Layer 8 of a small transformer language model trained on English Wikipedia (16 layers, counted from 0, width 96).
A neuron's activation on a vector x is GELU(weights . x), where the dot is the dot product.

Input weights of the MLP neurons that the questions are about. A number n stands for n times 0.0069.
n1: 8 26 -34 -32 56 8 -2 3 -27 -10 -10 -15 -42 21 22 -20 4 39 11 -8 -47 -28 10 -28 6 23 32 10 25 45 8 20 39 -39 -1 -23 -32 -14 5 25 41 -35 74 -32 16 -9 15 -19 12 1 -67 5 -4 -14 -20 -20 -7 5 26 35 -3 -30 -51 -28 -27 -5 9 25 46 20 8 44 1 -28 31 -14 -13 -2 -43 0 2 11 14 41 2 -7 14 20 -26 -8 58 13 -16 -42 -20 -54
n2: 40 -5 5 9 -21 -5 24 23 -24 -7 -26 -21 18 -15 7 -18 8 35 15 12 2 -8 -16 -18 -36 9 42 -11 -63 45 13 4 -39 26 47 -16 -11 -14 48 -65 5 0 9 31 -70 -12 3 -14 19 -14 -8 33 -22 -7 11 -10 -6 -7 2 -46 7 -1 36 11 24 -11 -1 -7 -30 49 7 39 13 -26 -29 -7 -7 28 -5 21 -18 -32 -16 -18 7 -42 44 -2 24 8 -2 -13 -46 38 -37 -7
n6: -25 33 20 8 40 47 3 -44 21 43 1 41 -1 9 -13 -35 1 -54 -2 -31 10 -38 -16 15 -10 18 49 -27 -3 29 -20 4 -12 53 44 -10 -14 -21 -19 0 -45 -1 -24 -8 7 6 12 -94 19 13 15 -38 -48 11 60 -5 36 27 47 -21 -1 -64 -34 -38 10 29 15 -20 -63 14 -10 -34 10 49 31 -1 -36 -45 -16 -12 -16 10 -45 22 15 30 -14 3 -33 -13 -13 -8 29 31 61 5
n20: -35 34 10 10 -6 -61 24 50 19 31 -16 15 -59 19 -32 28 29 -92 46 -24 9 7 0 45 10 -15 -6 -56 -10 -8 14 1 32 28 -63 -37 -27 22 8 -14 -8 -13 44 15 51 -13 17 20 -2 -10 4 -5 -10 -29 -37 18 -49 8 4 18 -70 -27 30 12 25 -24 6 28 -27 51 24 -15 22 19 -12 19 13 -47 -64 -4 -3 6 -4 34 -18 43 -40 9 -21 -21 -8 37 -26 39 4 18
n32: -16 17 21 -26 19 3 -3 58 -18 7 3 -25 23 -10 22 -22 -16 -60 11 -37 -27 -6 23 17 -11 26 18 -15 -37 46 13 32 48 -8 -33 -15 -15 15 -44 51 -4 43 11 7 5 -74 -5 -26 18 -6 -11 1 32 5 3 34 -21 -66 18 11 59 13 -3 -27 -24 -4 -43 -34 24 20 55 1 -26 -1 20 2 -34 -7 18 27 -67 43 -44 10 14 -6 26 -49 10 11 -42 -15 11 -4 0 -20
n36: -11 2 21 10 9 -46 25 -15 0 -48 -43 -22 11 25 33 32 -5 -53 -11 -53 22 -9 -16 -18 -32 60 34 -6 -32 33 7 -40 -15 -36 42 6 23 29 6 4 23 8 13 -35 -10 34 -9 7 -24 2 -36 53 -18 -10 -15 -15 42 49 -6 50 -3 -38 -10 18 -12 44 -17 -44 -27 23 9 -54 -41 -40 -13 9 1 -11 -19 22 -10 -9 -20 29 -6 28 -16 -17 37 45 9 -27 -14 11 43 -19
n50: 36 3 -40 -2 44 18 -27 81 11 26 -19 35 -32 32 26 -17 8 16 -29 21 29 -34 14 32 -36 -29 14 -10 5 36 5 -8 15 -21 -6 -28 -22 -24 7 -17 -7 -15 23 12 -44 6 3 -35 -51 -26 11 -2 -39 4 -15 -33 18 1 11 6 -28 -24 58 -14 27 -18 -31 -20 13 23 31 4 -53 19 -12 8 -3 -22 -2 15 -62 12 22 5 57 30 24 15 -14 60 26 -21 -47 6 -34 11
n51: -19 35 12 -15 78 23 -44 -25 35 6 -43 20 -47 20 44 -47 -23 -14 7 8 13 -15 -11 -8 -9 40 26 -23 2 10 -2 7 -23 -11 -14 42 49 -1 -6 -46 -4 55 18 -16 -29 22 -23 -22 -34 54 -6 26 -32 -37 -16 8 40 -43 -18 -26 -3 30 5 1 46 19 -15 52 -22 8 -11 -2 12 6 10 -15 31 -29 -50 15 -6 -6 17 -5 -13 -2 14 6 -22 -23 -22 -11 -27 0 -10 17
n70: 35 -53 48 -81 33 10 24 -14 -20 -40 23 27 -26 4 -8 9 1 -11 -1 -12 11 -23 61 -10 50 74 3 -47 -16 28 4 -9 31 -23 -12 31 30 47 37 -4 33 2 24 13 40 0 -17 46 15 -18 21 45 14 1 -76 9 -45 -60 14 -4 10 23 -26 -77 7 35 -4 30 25 -7 -46 -4 -15 -38 -48 -8 -34 55 -19 -44 15 10 12 -43 -50 -23 24 -17 10 -25 23 -29 -14 24 39 -4
n73: 75 14 14 -18 52 37 -56 -46 -12 -23 -18 8 -8 36 35 -2 -4 34 18 -16 10 27 -38 53 9 -9 -22 -12 10 -9 9 -22 4 8 11 16 -3 22 -24 49 9 8 10 -3 51 31 -44 10 2 -38 -26 14 -21 -9 1 29 37 -43 24 13 45 6 24 -23 6 -58 13 -1 -68 -41 -16 11 2 -25 33 -38 -24 28 -38 -65 36 -46 -2 -42 -17 -23 -5 1 -58 34 -31 47 -10 47 0 -23
n79: -33 6 22 -24 25 -53 -27 19 -33 24 52 -6 -4 -43 35 40 -9 11 54 -59 -9 4 -16 30 19 13 46 -22 -12 -52 4 32 -40 -31 42 -6 -17 -5 23 23 -15 13 -4 -30 -15 -26 15 -28 -10 48 1 -14 -23 6 24 -25 -20 41 -24 6 -33 48 -15 -16 -24 15 34 -42 21 -4 -12 -13 -8 6 34 -21 26 -17 -26 27 -36 65 1 -3 -22 1 -18 4 -25 -20 -13 -8 -2 40 -4 -6
n80: -2 14 14 -63 46 4 21 -18 77 -6 -27 0 -17 -39 -3 -8 1 -4 -34 -13 40 32 -31 20 -1 24 3 20 6 -23 11 -44 -30 -28 48 -9 18 19 59 17 33 26 37 -24 -50 -52 17 47 16 -26 31 -19 -16 12 -19 -31 29 1 -22 1 -32 -1 4 -1 19 -29 -12 19 -11 -54 -47 24 -20 31 31 34 -5 -7 -42 67 15 56 -28 7 -11 22 -32 68 -12 -4 -20 36 -31 18 -5 -1
n82: 0 -19 2 11 -2 22 -35 -24 13 -11 19 -53 14 -19 12 22 2 6 -32 -5 -5 22 4 16 21 -11 67 -30 5 19 -36 -42 6 2 -3 23 16 17 21 -19 -16 -15 18 12 -45 -8 17 -31 -24 -36 19 12 -22 -29 -75 -10 11 51 -31 0 60 19 3 29 8 23 56 27 5 -17 54 2 32 0 -1 -26 -50 -36 18 -25 21 32 -12 -31 24 -10 23 -20 -29 42 -9 -27 46 26 -16 -13
n90: 2 -19 -39 -59 -14 40 -14 -13 40 29 -2 -23 32 15 31 -44 30 16 -24 -8 -49 -2 -19 -7 -35 14 6 58 12 -12 26 -25 -33 -23 40 60 -23 -24 -4 12 -16 -37 1 -22 -4 24 -26 -34 0 13 0 12 -6 41 22 4 -10 21 -31 -51 15 20 11 14 19 15 14 36 88 -21 -33 -36 -17 27 31 -18 -1 -7 -6 -36 21 20 24 -69 -27 -32 30 -2 -27 53 -9 55 41 8 27 -45
n92: -14 -19 -53 -5 -4 22 48 12 42 -12 -39 -60 -8 -7 7 27 -20 1 52 20 24 0 13 3 -24 -34 -31 -33 -25 -6 -34 -31 -31 -46 -11 20 -19 29 -22 57 -35 54 21 1 -3 22 -19 31 35 -26 8 28 14 -18 20 -3 18 -4 20 44 -11 11 -12 39 37 -32 11 -11 -3 1 20 -6 -57 9 -29 16 -24 -21 -41 -3 -45 32 32 29 14 5 -41 -10 -3 25 6 41 -14 41 -33 -13
n96: 13 8 -14 -22 28 11 26 40 16 -27 22 -20 -26 -16 31 5 -36 -7 33 7 -39 -20 -36 7 39 3 -47 13 -24 -32 47 12 16 54 -18 0 -6 -17 -74 23 3 -16 5 29 -37 -18 -2 -60 15 20 -27 29 -2 -18 26 39 -37 -5 37 -60 -1 -2 -30 -44 -6 24 29 12 -6 0 -6 39 -9 13 43 -18 -44 12 15 35 38 -5 -3 28 -2 1 55 -10 7 -1 2 2 13 -41 -26 -24
n109: 2 -28 0 25 -12 30 13 -26 4 1 -29 65 -40 -24 25 -37 -23 -16 33 -15 15 4 -19 -38 -10 -5 -1 -15 -4 -43 -22 -16 38 1 -17 41 56 -3 -2 -2 -6 -34 24 16 -1 -39 -26 1 -23 -2 -40 -24 -23 17 1 -60 -26 -11 -12 26 9 15 26 -31 5 15 24 -7 2 18 18 -17 9 43 -36 33 4 -19 6 -2 -17 0 17 18 -40 -19 -32 3 26 19 -7 6 -19 5 72 12
n129: -16 19 -26 -9 -26 -1 -2 -6 -12 -46 3 -43 10 48 17 -11 -7 3 -13 15 -31 25 -7 -23 34 7 -5 -18 29 13 -30 -30 -7 5 -16 15 28 -23 -10 -70 -3 3 20 -34 -17 -5 37 23 34 -4 -14 34 4 -25 13 -39 21 -18 46 33 52 -41 34 -10 -21 32 30 11 44 29 35 -16 68 12 -2 3 0 22 6 -9 -23 -40 59 -27 4 -50 12 -60 -29 8 56 3 -16 5 43 -51
n133: -2 32 -15 -7 11 -16 -42 -40 -20 48 -44 21 19 -34 55 29 -17 -12 19 -11 -15 -9 47 -15 14 18 30 -23 -15 28 -20 3 7 -54 62 -19 18 -5 -5 27 -38 39 -10 -13 21 -3 -2 0 -39 0 -32 46 -30 -42 -25 18 31 -16 -12 1 -15 7 15 -16 1 -32 47 -28 44 -37 60 32 -13 -29 20 -15 24 7 -17 24 44 -13 -4 -16 4 0 -6 -7 -10 30 -18 -5 30 15 -32 6
n139: 37 -14 10 37 37 -38 13 -47 -33 28 3 -32 -31 -33 6 -58 -2 0 -7 0 -52 19 25 6 15 -47 2 -8 10 -36 -3 29 -4 -18 -5 -22 -27 -12 -7 29 -17 -9 1 -1 -41 -25 9 42 22 32 16 -35 35 -8 -31 8 26 1 49 65 15 62 -3 42 9 -50 46 9 -4 5 -2 3 51 0 3 10 -21 37 -12 11 31 33 -26 -4 -60 13 7 -2 9 -25 -2 -35 13 -18 -25 -1
n140: -40 -18 -39 -52 50 -15 -34 26 0 -61 -6 -17 8 -49 0 4 -18 5 -19 4 -53 4 3 21 12 22 16 -3 15 -9 22 3 -17 31 28 36 -35 -3 36 -9 -1 -37 48 -1 19 -12 -11 3 25 23 32 1 17 27 -12 -46 12 9 -23 42 42 33 41 -52 -5 9 27 4 -53 17 45 13 -27 21 4 39 2 4 -16 24 -30 0 28 -21 0 7 -10 -34 45 20 -14 8 -5 12 -44 -9
n152: 17 -16 -11 -22 -2 -34 4 46 14 28 -76 32 -25 -30 15 -16 37 -18 -6 37 -21 68 -52 -13 20 -22 -45 82 -5 -42 -44 -10 -35 -36 -14 -18 -9 -10 -11 -3 -28 -31 -23 40 9 -24 18 42 35 -17 -5 24 29 21 -25 30 18 33 -23 -25 3 -48 -7 12 36 -11 73 54 -44 16 -7 -3 10 2 -54 42 13 4 27 36 34 -16 11 -55 -20 -34 0 43 -16 21 -61 55 13 -5 -9 46
n172: 25 4 -11 -19 33 -31 39 -35 23 -9 12 3 -2 11 21 46 16 -6 -23 -24 -2 -27 11 45 12 -13 -2 -27 -24 -25 -5 2 38 -54 -13 26 -28 -6 -16 37 3 -8 45 42 10 34 -25 -13 23 -54 15 10 -27 -33 8 -13 43 26 43 16 -8 -34 -15 -12 30 -23 -28 35 -17 7 -8 6 7 -9 -28 -43 30 -51 -7 21 -6 -7 43 -20 26 -60 -20 8 -5 27 -1 17 -14 -50 -4 -17
n174: -60 -20 -1 65 18 -4 -38 -70 -32 -7 40 -18 15 -6 17 -5 26 -22 13 -4 7 -43 39 -35 -35 -32 -9 15 -6 -1 0 2 -9 15 22 53 8 19 68 17 20 13 13 13 -14 17 19 -30 1 -34 18 -20 11 -10 24 14 -5 -2 1 10 -15 39 -8 7 -9 7 3 18 -30 -10 4 -28 15 -32 27 22 18 5 18 24 -5 22 -28 -53 27 -22 -9 -2 55 1 3 -29 -17 20 9 -3
n176: 37 -18 -9 -4 9 54 -18 44 -8 -39 -23 15 13 -74 -13 15 25 -20 -41 42 45 28 11 19 -6 32 28 -31 19 -6 28 -31 35 -18 20 35 12 -44 9 -18 -34 -12 -7 13 33 11 -33 15 1 18 -65 55 -1 22 17 12 42 35 -19 -30 -26 10 -25 -17 -36 -17 33 18 -6 -23 3 -22 -5 10 -32 16 -10 -14 -40 5 -64 -50 2 41 45 -45 -1 -14 2 -5 -6 18 42 -29 -19 -18
n182: -14 -3 -15 4 -4 7 18 29 16 32 -3 5 -14 -38 -2 -45 30 36 -49 20 -6 -24 -9 25 -40 14 7 6 -32 -17 25 -24 -9 -21 34 8 15 53 -20 -49 -61 15 -8 -43 -10 -8 -21 18 25 10 33 -45 -27 -16 -54 -25 -8 47 -4 5 37 7 38 16 -5 25 -33 -85 48 5 7 -17 26 -15 22 13 31 -10 -18 -12 -31 -14 28 -13 10 -6 39 21 -45 1 -6 50 44 -29 -3 -9
n207: 33 29 -22 31 23 51 -4 22 26 13 23 0 -40 33 -18 -19 5 -24 -40 8 -35 2 5 0 -15 -36 35 14 12 -22 3 -88 8 38 18 -32 37 10 8 -22 3 -18 -1 -5 -5 30 -16 -3 -5 -14 -12 -16 -57 -10 -14 -16 24 30 66 11 -18 -42 25 -6 -6 -5 19 38 -15 -36 25 -24 -12 -56 2 2 47 -31 -35 85 19 -23 37 17 -1 -21 35 -30 1 -39 -44 21 30 -14 -15 28
n210: -5 -3 13 -8 7 -6 4 -5 -1 -44 37 3 1 6 8 -2 1 -5 -28 13 23 -29 -43 -20 36 41 4 -15 4 38 -9 -60 -11 23 32 -51 -18 3 24 18 -21 -25 -27 -63 -5 45 24 14 -8 40 -41 13 8 -8 2 -42 7 24 -12 14 15 9 -5 -49 16 -18 7 -9 22 1 -3 -15 21 -27 17 -49 0 45 -37 1 9 14 28 4 -4 20 -5 24 16 8 -38 -21 28 32 29 23
n237: -26 13 -43 33 32 0 1 -5 -13 15 30 11 -44 -12 33 -22 20 10 -20 -22 -11 -34 20 -5 -45 -7 44 0 -14 -12 32 -57 24 8 -6 32 22 5 -40 -36 16 -19 -27 -21 5 -22 14 5 32 51 -27 -13 20 -13 -13 -17 -22 70 -3 18 17 -18 32 36 -17 38 7 17 28 -33 48 33 -26 -6 18 12 40 16 12 -11 -44 23 12 -4 -11 -34 -58 39 12 17 -22 32 -33 -23 -4 -50
n245: 2 13 15 -23 -2 35 -3 -1 21 -22 -22 -32 -19 5 -55 47 -21 -70 -71 -34 1 -10 20 -25 4 -52 -52 -55 14 47 23 12 11 39 6 3 23 -1 -10 30 -29 0 8 -15 10 2 10 20 43 -4 15 -62 10 5 -40 -9 8 16 17 59 -5 -26 -31 24 -15 28 21 31 -48 -27 11 -1 -2 -1 26 30 33 16 14 -2 8 0 -25 -18 16 -25 -48 19 8 63 -11 34 34 29 -6 8
n246: 34 -14 -1 -18 -8 -6 12 -16 2 3 16 5 18 0 -50 27 38 9 -40 -2 -31 -42 15 -42 75 8 -18 6 14 -6 -3 -48 31 -33 1 -22 -5 17 52 39 13 0 -57 -1 -8 -28 -6 14 48 17 -17 5 0 11 -5 43 6 23 23 17 17 -37 11 6 6 -24 23 7 24 -29 -3 0 6 -20 -45 13 -21 14 -19 -23 -25 26 6 -6 36 -16 18 48 -23 -38 -3 14 1 -31 -18 7
n251: 1 15 6 -25 48 17 -8 11 21 -12 -15 49 10 23 -2 -48 7 15 -9 19 -29 -13 26 10 -13 -5 21 13 -11 66 -61 9 -3 21 2 -6 -20 20 -42 23 -3 -69 11 -6 -25 -23 -36 -57 21 -16 13 28 44 35 39 -14 53 14 4 20 34 -31 65 4 -25 -3 -11 -25 -1 28 42 -14 -20 23 29 -9 14 -16 -29 -15 39 29 -28 -11 -17 -25 -8 6 3 -27 -31 18 -27 -56 -19 27

Each question shows a token from some text and the vector x that enters the MLP there. A number n stands for n times 0.05.

"ary": -6 -40 1 3 -14 36 10 31 5 35 28 21 -12 -30 -8 3 -28 43 5 -6 -14 24 0 7 -31 24 20 -19 11 -2 -13 25 -3 11 -23 -32 14 35 22 2 -10 -3 -15 19 2 3 10 -11 -9 -2 -14 35 -29 -28 11 19 18 -43 -31 -42 -9 4 13 27 15 -15 -36 -1 -13 -13 4 27 -16 11 -37 -3 11 26 19 2 13 -6 -40 31 13 6 -29 -2 8 -10 37 -30 36 -21 -14 -5
Which neuron fires most, and how strongly? n2, at about 2.4

"A": 9 -1 17 -9 -32 -1 -1 28 -16 16 18 -8 23 22 9 5 -37 23 -40 0 -22 34 -17 22 -33 38 12 -8 15 -24 -19 -12 -13 8 -38 -11 8 16 2 -4 3 -10 -10 -18 3 15 -3 29 -50 27 11 16 -12 -11 8 -28 8 -17 -6 5 5 4 1 -17 -8 -19 -37 15 -18 0 -11 34 -26 27 -18 24 -14 25 31 -9 46 25 -15 1 -5 28 -35 3 -16 1 62 -2 19 4 -35 3
Which neuron fires most, and how strongly? n80, at about 1.2

" S": -24 13 -14 -35 -13 14 -5 16 -21 -7 39 -18 22 11 0 -7 -32 28 -13 -2 -24 1 0 -12 -21 17 21 -11 14 -32 21 2 -16 -19 -18 -6 21 13 0 22 -30 9 1 -19 -8 16 -6 10 -31 10 6 27 -28 -14 28 17 4 6 -17 37 -16 2 -2 1 -12 -27 -15 41 -37 9 -7 39 5 -3 4 4 0 49 4 -7 6 0 -9 20 8 4 -59 5 8 20 70 10 4 -26 -1 0
The three highest activations, in order: n1, n92, n140

"r": -12 2 12 42 -28 -15 23 9 -1 9 18 33 19 -8 -6 14 -26 18 -1 -7 -12 24 -15 -27 8 -13 30 -41 34 -25 -14 20 -2 7 -3 -8 2 64 -17 9 -23 -43 -7 -5 -2 5 17 0 -3 -8 -16 2 -35 -29 5 -10 12 -4 -17 15 -33 19 19 46 5 -13 2 2 1 -11 -24 22 1 -9 -36 31 -29 32 49 -13 -4 -9 -15 23 27 6 -29 -27 10 -27 70 -1 -12 9 2 -21
Which neuron lights up most? n109

"ec": -19 -24 8 2 -15 5 35 10 -27 -1 13 -5 28 36 -25 -3 -12 38 -37 22 8 -12 -10 7 0 14 25 -13 8 24 -34 12 10 7 -22 -1 -6 58 -22 14 -18 -1 -10 0 8 19 10 14 11 33 16 16 -15 -22 5 -7 22 -19 -10 -12 -24 -33 -10 1 3 -36 -7 31 -29 10 -10 27 12 10 -1 -15 -26 -22 34 -20 -17 55 -45 6 -7 17 -21 -12 6 7 44 -1 13 -31 6 -28
Which neuron fires most, and how strongly? n6, at about 2.3

"ob": -3 -5 -27 -6 -14 -5 10 -22 -36 30 7 12 10 36 7 -2 -35 21 -12 -24 -9 13 -45 9 -53 -6 12 9 35 14 11 5 8 16 -1 -14 20 54 -20 -2 -27 43 -36 -33 32 -24 -11 -9 -36 2 0 24 -14 -12 12 4 17 -5 -8 -1 -34 -4 4 9 11 -8 -2 19 -34 -14 -43 11 3 0 8 4 24 13 3 -4 51 23 -3 10 -12 -15 -17 11 -16 3 40 30 37 -1 -5 -7
Which neuron fires most, and how strongly? n73, at about 4

"hip": -19 -34 -16 54 -19 23 13 27 -31 19 22 27 34 -1 8 -9 -38 21 9 27 -33 15 12 25 -12 1 -4 19 31 -13 -29 12 22 14 -8 -11 -7 1 3 -21 2 -9 -3 -39 -6 5 12 39 -40 16 23 19 -18 -21 -17 -22 11 -19 -26 -46 -7 -5 1 12 20 -20 -28 29 -14 4 -8 26 -35 8 -12 6 -20 9 15 -6 21 -2 -38 25 -7 -11 -5 -18 21 25 29 -5 39 -34 -5 -7
Which neuron lights up most? n50

"g": 11 0 -25 25 -26 3 4 26 -58 30 41 25 1 6 6 11 -34 16 -27 -1 -36 -6 -2 -19 -56 20 24 -33 -6 -13 28 26 1 8 11 -2 6 13 -22 2 -25 7 -34 -14 2 16 5 13 -37 9 16 32 -6 -30 37 -6 24 -11 -15 -15 8 4 -7 24 -1 -14 -23 18 2 -1 -21 26 -35 -8 -10 20 18 32 54 -10 -14 0 -20 18 -20 -9 3 12 -16 9 47 7 -14 -16 25 -10
The three highest activations, in order: n237, n2, n50

"-": -14 -14 -3 -40 -10 0 8 16 -15 31 44 -12 31 11 -41 19 -47 33 -24 7 -38 13 -14 19 -9 -14 -3 -8 12 -29 4 19 -17 -24 -27 -12 14 4 -1 35 1 -25 -23 -17 11 25 -3 12 4 16 8 20 -4 -1 9 3 33 -1 -7 -21 3 -7 13 30 -7 -11 -25 7 -20 1 -32 14 -2 23 -13 8 27 4 -28 -8 32 3 -14 21 5 -14 -20 -16 16 -20 52 4 30 -21 7 18
Which neuron fires most, and how strongly? n246, at about 1.4

"p": -38 -26 6 19 -9 12 10 25 -25 -3 23 -17 11 4 -14 17 -22 -5 -7 0 -2 10 -4 -21 -19 2 -13 13 0 7 -15 33 -24 -1 -19 -22 30 8 -30 0 -6 19 -41 0 -2 -20 14 -2 -28 36 22 41 -20 -7 10 19 34 -32 -37 -20 -9 -2 5 5 41 13 -38 1 -2 16 -38 -1 7 3 5 23 10 18 9 -16 27 33 -3 35 4 -9 -19 -14 -4 5 61 -4 33 -23 6 -38
Which neuron lights up most? n96

" ": 8 -31 16 -8 -27 3 3 22 -33 3 47 -11 35 30 -3 10 -14 25 -22 -10 -42 10 -8 -4 -19 -6 -17 -7 2 -29 -6 -5 -35 11 -6 -9 -5 22 1 9 -6 -11 -6 -47 13 35 21 17 -23 43 14 5 -24 -4 21 5 27 10 -20 -20 16 -16 12 31 -2 -14 -31 12 -9 24 -10 19 -5 3 -7 10 19 -7 7 8 29 7 -56 16 -14 2 -39 -5 36 -3 34 13 -6 -15 -16 15
Which neuron lights up most? n36

":": -2 5 -2 -24 -25 -4 10 -14 -21 31 44 19 -5 18 -6 16 -21 22 -45 2 -11 10 -34 31 -11 2 -16 2 32 -31 11 -19 -32 0 -30 11 15 19 -13 -11 -19 11 -8 -16 16 23 16 -8 -21 3 12 52 -52 -10 -4 -6 20 -14 -15 5 -8 16 2 22 3 -19 -4 -5 -2 -6 -15 19 4 -4 -16 30 -8 -2 23 46 21 0 -12 10 -9 -17 -28 -21 40 2 65 -29 24 -18 -14 12
Which neuron lights up most? n207

" he": 15 -18 -4 20 -47 -2 5 3 -12 45 30 7 16 12 9 14 -31 27 6 1 -24 17 -17 2 -18 21 -3 2 -21 -21 7 23 -9 26 -57 -7 7 55 -17 15 -10 -21 -19 -13 -16 23 -6 25 -33 7 18 23 -7 -12 19 -3 16 -10 -5 -25 -31 -6 32 -1 22 -11 -30 25 -25 8 -10 5 -12 11 -11 26 30 18 1 -5 0 2 -24 29 22 2 -32 -14 -7 -46 57 -20 -16 -19 18 -5
Which neuron lights up most? n20

" K": -26 -28 -21 -11 -18 2 13 22 -15 24 7 10 26 29 10 -14 -33 17 -11 15 5 5 -3 1 -29 28 -20 -4 33 -28 -25 12 -28 -1 -31 -5 16 4 -14 6 -3 5 -15 9 -13 19 11 19 -26 14 16 11 -15 -13 11 2 11 -27 -9 -2 4 -17 -15 -6 -7 -31 -4 34 -16 16 -9 -1 12 16 -14 34 8 28 11 28 37 5 -21 28 -25 7 -62 13 6 -10 79 18 -3 -14 -14 1
Which two neurons fire most, strongest first? n152, n92

"B": 7 8 -2 6 -53 24 11 38 -10 35 19 -12 16 45 -9 -1 -16 0 -19 3 -23 23 -10 17 -35 12 5 -15 -4 -18 23 -1 -23 -13 -26 -22 22 28 -12 11 -8 -4 -37 -33 13 20 0 13 -24 16 7 3 -20 -18 26 -3 27 -18 -12 -6 4 0 -1 -6 -11 -13 -1 3 -13 27 -8 25 -15 -5 -20 -3 19 13 -3 -5 48 22 -17 36 -16 -6 -30 5 4 2 58 16 8 -28 -42 2
Which neuron lights up most? n207

"é": -19 -33 15 33 -32 -6 12 -23 -13 27 26 17 16 -1 1 25 -21 12 23 -2 30 16 9 1 0 -16 43 -33 26 -28 -10 9 37 7 -27 -7 9 30 10 16 -27 -19 5 17 30 -10 -1 45 -23 -10 -16 29 -27 -36 8 -3 -5 3 -14 36 -24 -6 -3 32 15 -18 -12 4 -8 -27 3 18 11 3 -55 1 -22 -10 17 -22 -1 9 -26 8 -9 6 -16 -28 7 -4 49 14 21 -34 -13 -22
Which neuron lights up most? n20

" she": -5 -11 -29 1 -38 9 -8 6 -26 41 28 18 24 -3 -1 8 -14 36 -2 -5 -20 14 -36 14 -21 35 5 3 -10 -22 16 17 5 18 -48 -11 15 45 -17 17 1 -3 -4 -11 -9 35 -10 27 -26 12 23 3 -15 -17 7 -8 7 -23 -17 -32 -29 -7 29 -21 28 -17 -19 26 -42 3 -18 -1 -12 33 -11 17 27 0 9 -13 4 -5 -14 34 9 -8 -25 -11 9 -23 64 -6 -7 -19 27 -3
Which neuron lights up most? n20

" a": -19 -5 16 -30 -15 -11 -1 17 -1 5 13 -30 7 16 -10 12 -40 40 -29 11 -24 30 -3 16 -20 14 19 -11 28 -15 1 6 -19 1 -32 -15 13 28 -5 20 15 2 -18 -20 -19 26 9 17 -43 24 37 25 -6 -10 -4 -1 29 -15 -16 -39 -7 4 -4 -3 23 -13 -18 10 -43 23 -12 31 5 30 -25 28 5 -5 8 -10 26 -1 -18 22 -10 -10 -25 -45 1 -16 59 4 17 -7 -6 7
Which neuron lights up most? n51

"ack": -21 -42 -39 27 -4 37 3 16 -22 6 11 15 17 0 -18 25 -39 15 -8 -11 -23 18 -11 -9 -39 9 24 -17 21 -27 5 44 -6 6 -22 -29 28 8 -4 -25 -6 24 -6 11 21 7 -5 23 -51 -1 15 37 -5 -6 10 -24 -2 -18 -32 2 -9 0 17 10 17 -22 -21 17 4 -8 -30 4 15 -13 0 47 31 31 26 7 15 2 -22 20 -3 -18 -26 -49 21 27 47 -8 21 -31 13 -26
The three highest activations, in order: n109, n129, n176

" as": -20 -27 4 -27 -28 -9 21 13 -22 -9 42 13 29 22 -1 18 -65 44 -13 -14 -28 -12 -28 0 -30 23 4 12 -8 15 -2 8 -28 -6 -63 -6 29 21 18 39 17 17 -5 -18 9 22 11 -1 3 -4 17 43 -30 -17 4 2 27 -19 -1 -2 -9 6 -2 -12 16 -21 -25 23 -9 26 -7 13 8 -2 -32 21 -2 16 28 11 -9 -1 -36 20 9 -13 -15 -26 25 7 23 -6 11 -19 10 -2
The three highest activations, in order: n70, n36, n32

"are": -21 -18 -19 6 -12 0 7 -28 1 42 23 22 10 11 -2 16 -34 23 -47 19 -15 27 -16 4 -8 16 34 0 16 -10 -12 25 23 -16 -17 14 43 42 4 13 -42 -11 8 16 -1 8 21 8 -28 -7 -12 14 -54 -30 28 20 -8 -42 -21 -40 -13 3 0 37 36 -4 -2 0 -29 0 -1 10 -3 -6 -22 13 -37 -10 46 22 26 6 -22 20 12 -9 -14 -24 -15 0 20 -2 8 -8 -27 10
The three highest activations, in order: n82, n133, n51

" k": -22 -26 -24 -10 -26 -4 8 32 -16 15 -3 21 26 40 -6 3 -49 33 16 30 -14 4 -19 -5 -10 14 2 -15 33 -23 -4 25 -33 -4 -20 -8 10 18 -22 1 1 3 -24 -9 -12 10 10 3 -31 22 29 31 -4 4 11 -11 7 -14 -24 -21 -7 -15 -14 -21 3 -16 16 18 -10 16 -20 -8 28 5 -14 16 -7 35 0 32 15 0 -27 42 -14 19 -40 -8 9 -11 73 22 5 -16 -13 -12
Which neuron lights up most? n96

"o": 5 -24 14 -32 3 3 -1 10 -14 -7 1 14 36 29 0 -2 -9 12 -49 6 2 12 -19 -4 -23 -4 -26 -8 -1 -9 10 30 -10 18 -61 4 15 51 -22 -14 -25 24 -11 -2 29 21 -5 40 -33 0 18 16 -19 1 10 -19 15 -2 -3 -8 0 -23 6 17 7 -19 -31 5 -18 54 -13 32 0 15 -2 19 -21 13 7 -12 3 25 -42 7 15 -19 -44 -25 5 3 63 -15 14 -9 3 10
Which neuron lights up most? n245

" de": 0 -22 8 -21 -12 5 -4 2 -19 3 -12 11 31 16 -3 10 -27 23 -5 -7 -26 9 -31 -3 -12 -17 12 -11 20 -24 25 32 0 5 -27 10 -1 45 25 33 -13 4 0 -10 10 15 23 24 -38 -13 -5 18 -32 -8 10 -21 20 3 -15 26 1 31 -1 15 11 -27 -30 21 0 18 -16 39 -2 18 -32 4 7 7 13 -26 -35 18 -25 -3 -15 23 -55 -38 21 5 60 11 13 -38 -16 2
The three highest activations, in order: n92, n140, n139

" O": -19 2 4 -11 -30 3 22 25 -11 17 29 15 22 16 -16 -3 -18 30 -41 13 -3 7 -25 10 -38 20 -7 -1 -6 -21 -28 10 -14 0 -32 -9 13 36 -19 -5 -17 0 -5 -10 -4 47 12 21 -27 3 13 12 -14 -2 33 -16 10 0 10 -35 22 -29 12 2 3 -7 -20 39 -35 18 -11 -14 3 13 8 27 -18 -1 -18 -13 30 26 -26 36 -4 28 -53 -13 -30 16 53 3 6 -3 -19 3
Which neuron lights up most? n6

"in": -28 5 17 19 2 45 18 -3 -3 9 38 0 11 6 -22 -28 1 19 -22 -31 -16 9 -9 -10 -52 9 38 -9 3 19 -44 70 -13 1 -1 -28 7 38 3 7 -14 4 -5 20 -13 31 3 12 -29 4 4 21 -9 -12 20 -6 -10 -9 -20 -19 -7 14 35 13 21 -43 -7 -16 6 -3 -16 12 -7 4 -9 21 -24 -1 45 17 6 -4 -32 24 -24 -23 -7 -25 25 -24 57 1 -13 -25 -9 -8
Which two neurons fire most, strongest first? n2, n251

" the": -18 -1 6 -52 -24 -2 17 17 -1 31 20 3 17 1 -31 13 -51 46 -21 10 -30 6 4 12 -15 4 5 -2 4 -31 14 25 -10 -28 -35 -18 9 26 -4 22 -5 -8 -24 -6 4 36 -4 22 -5 19 11 21 2 -24 12 5 38 -8 -1 -40 -18 -10 -5 25 5 -4 -21 13 -20 14 -13 14 -3 23 -2 11 16 -6 -11 -4 21 -5 -13 24 -7 -8 -24 -24 -11 -19 55 -6 38 -16 6 -1
Which neuron lights up most? n172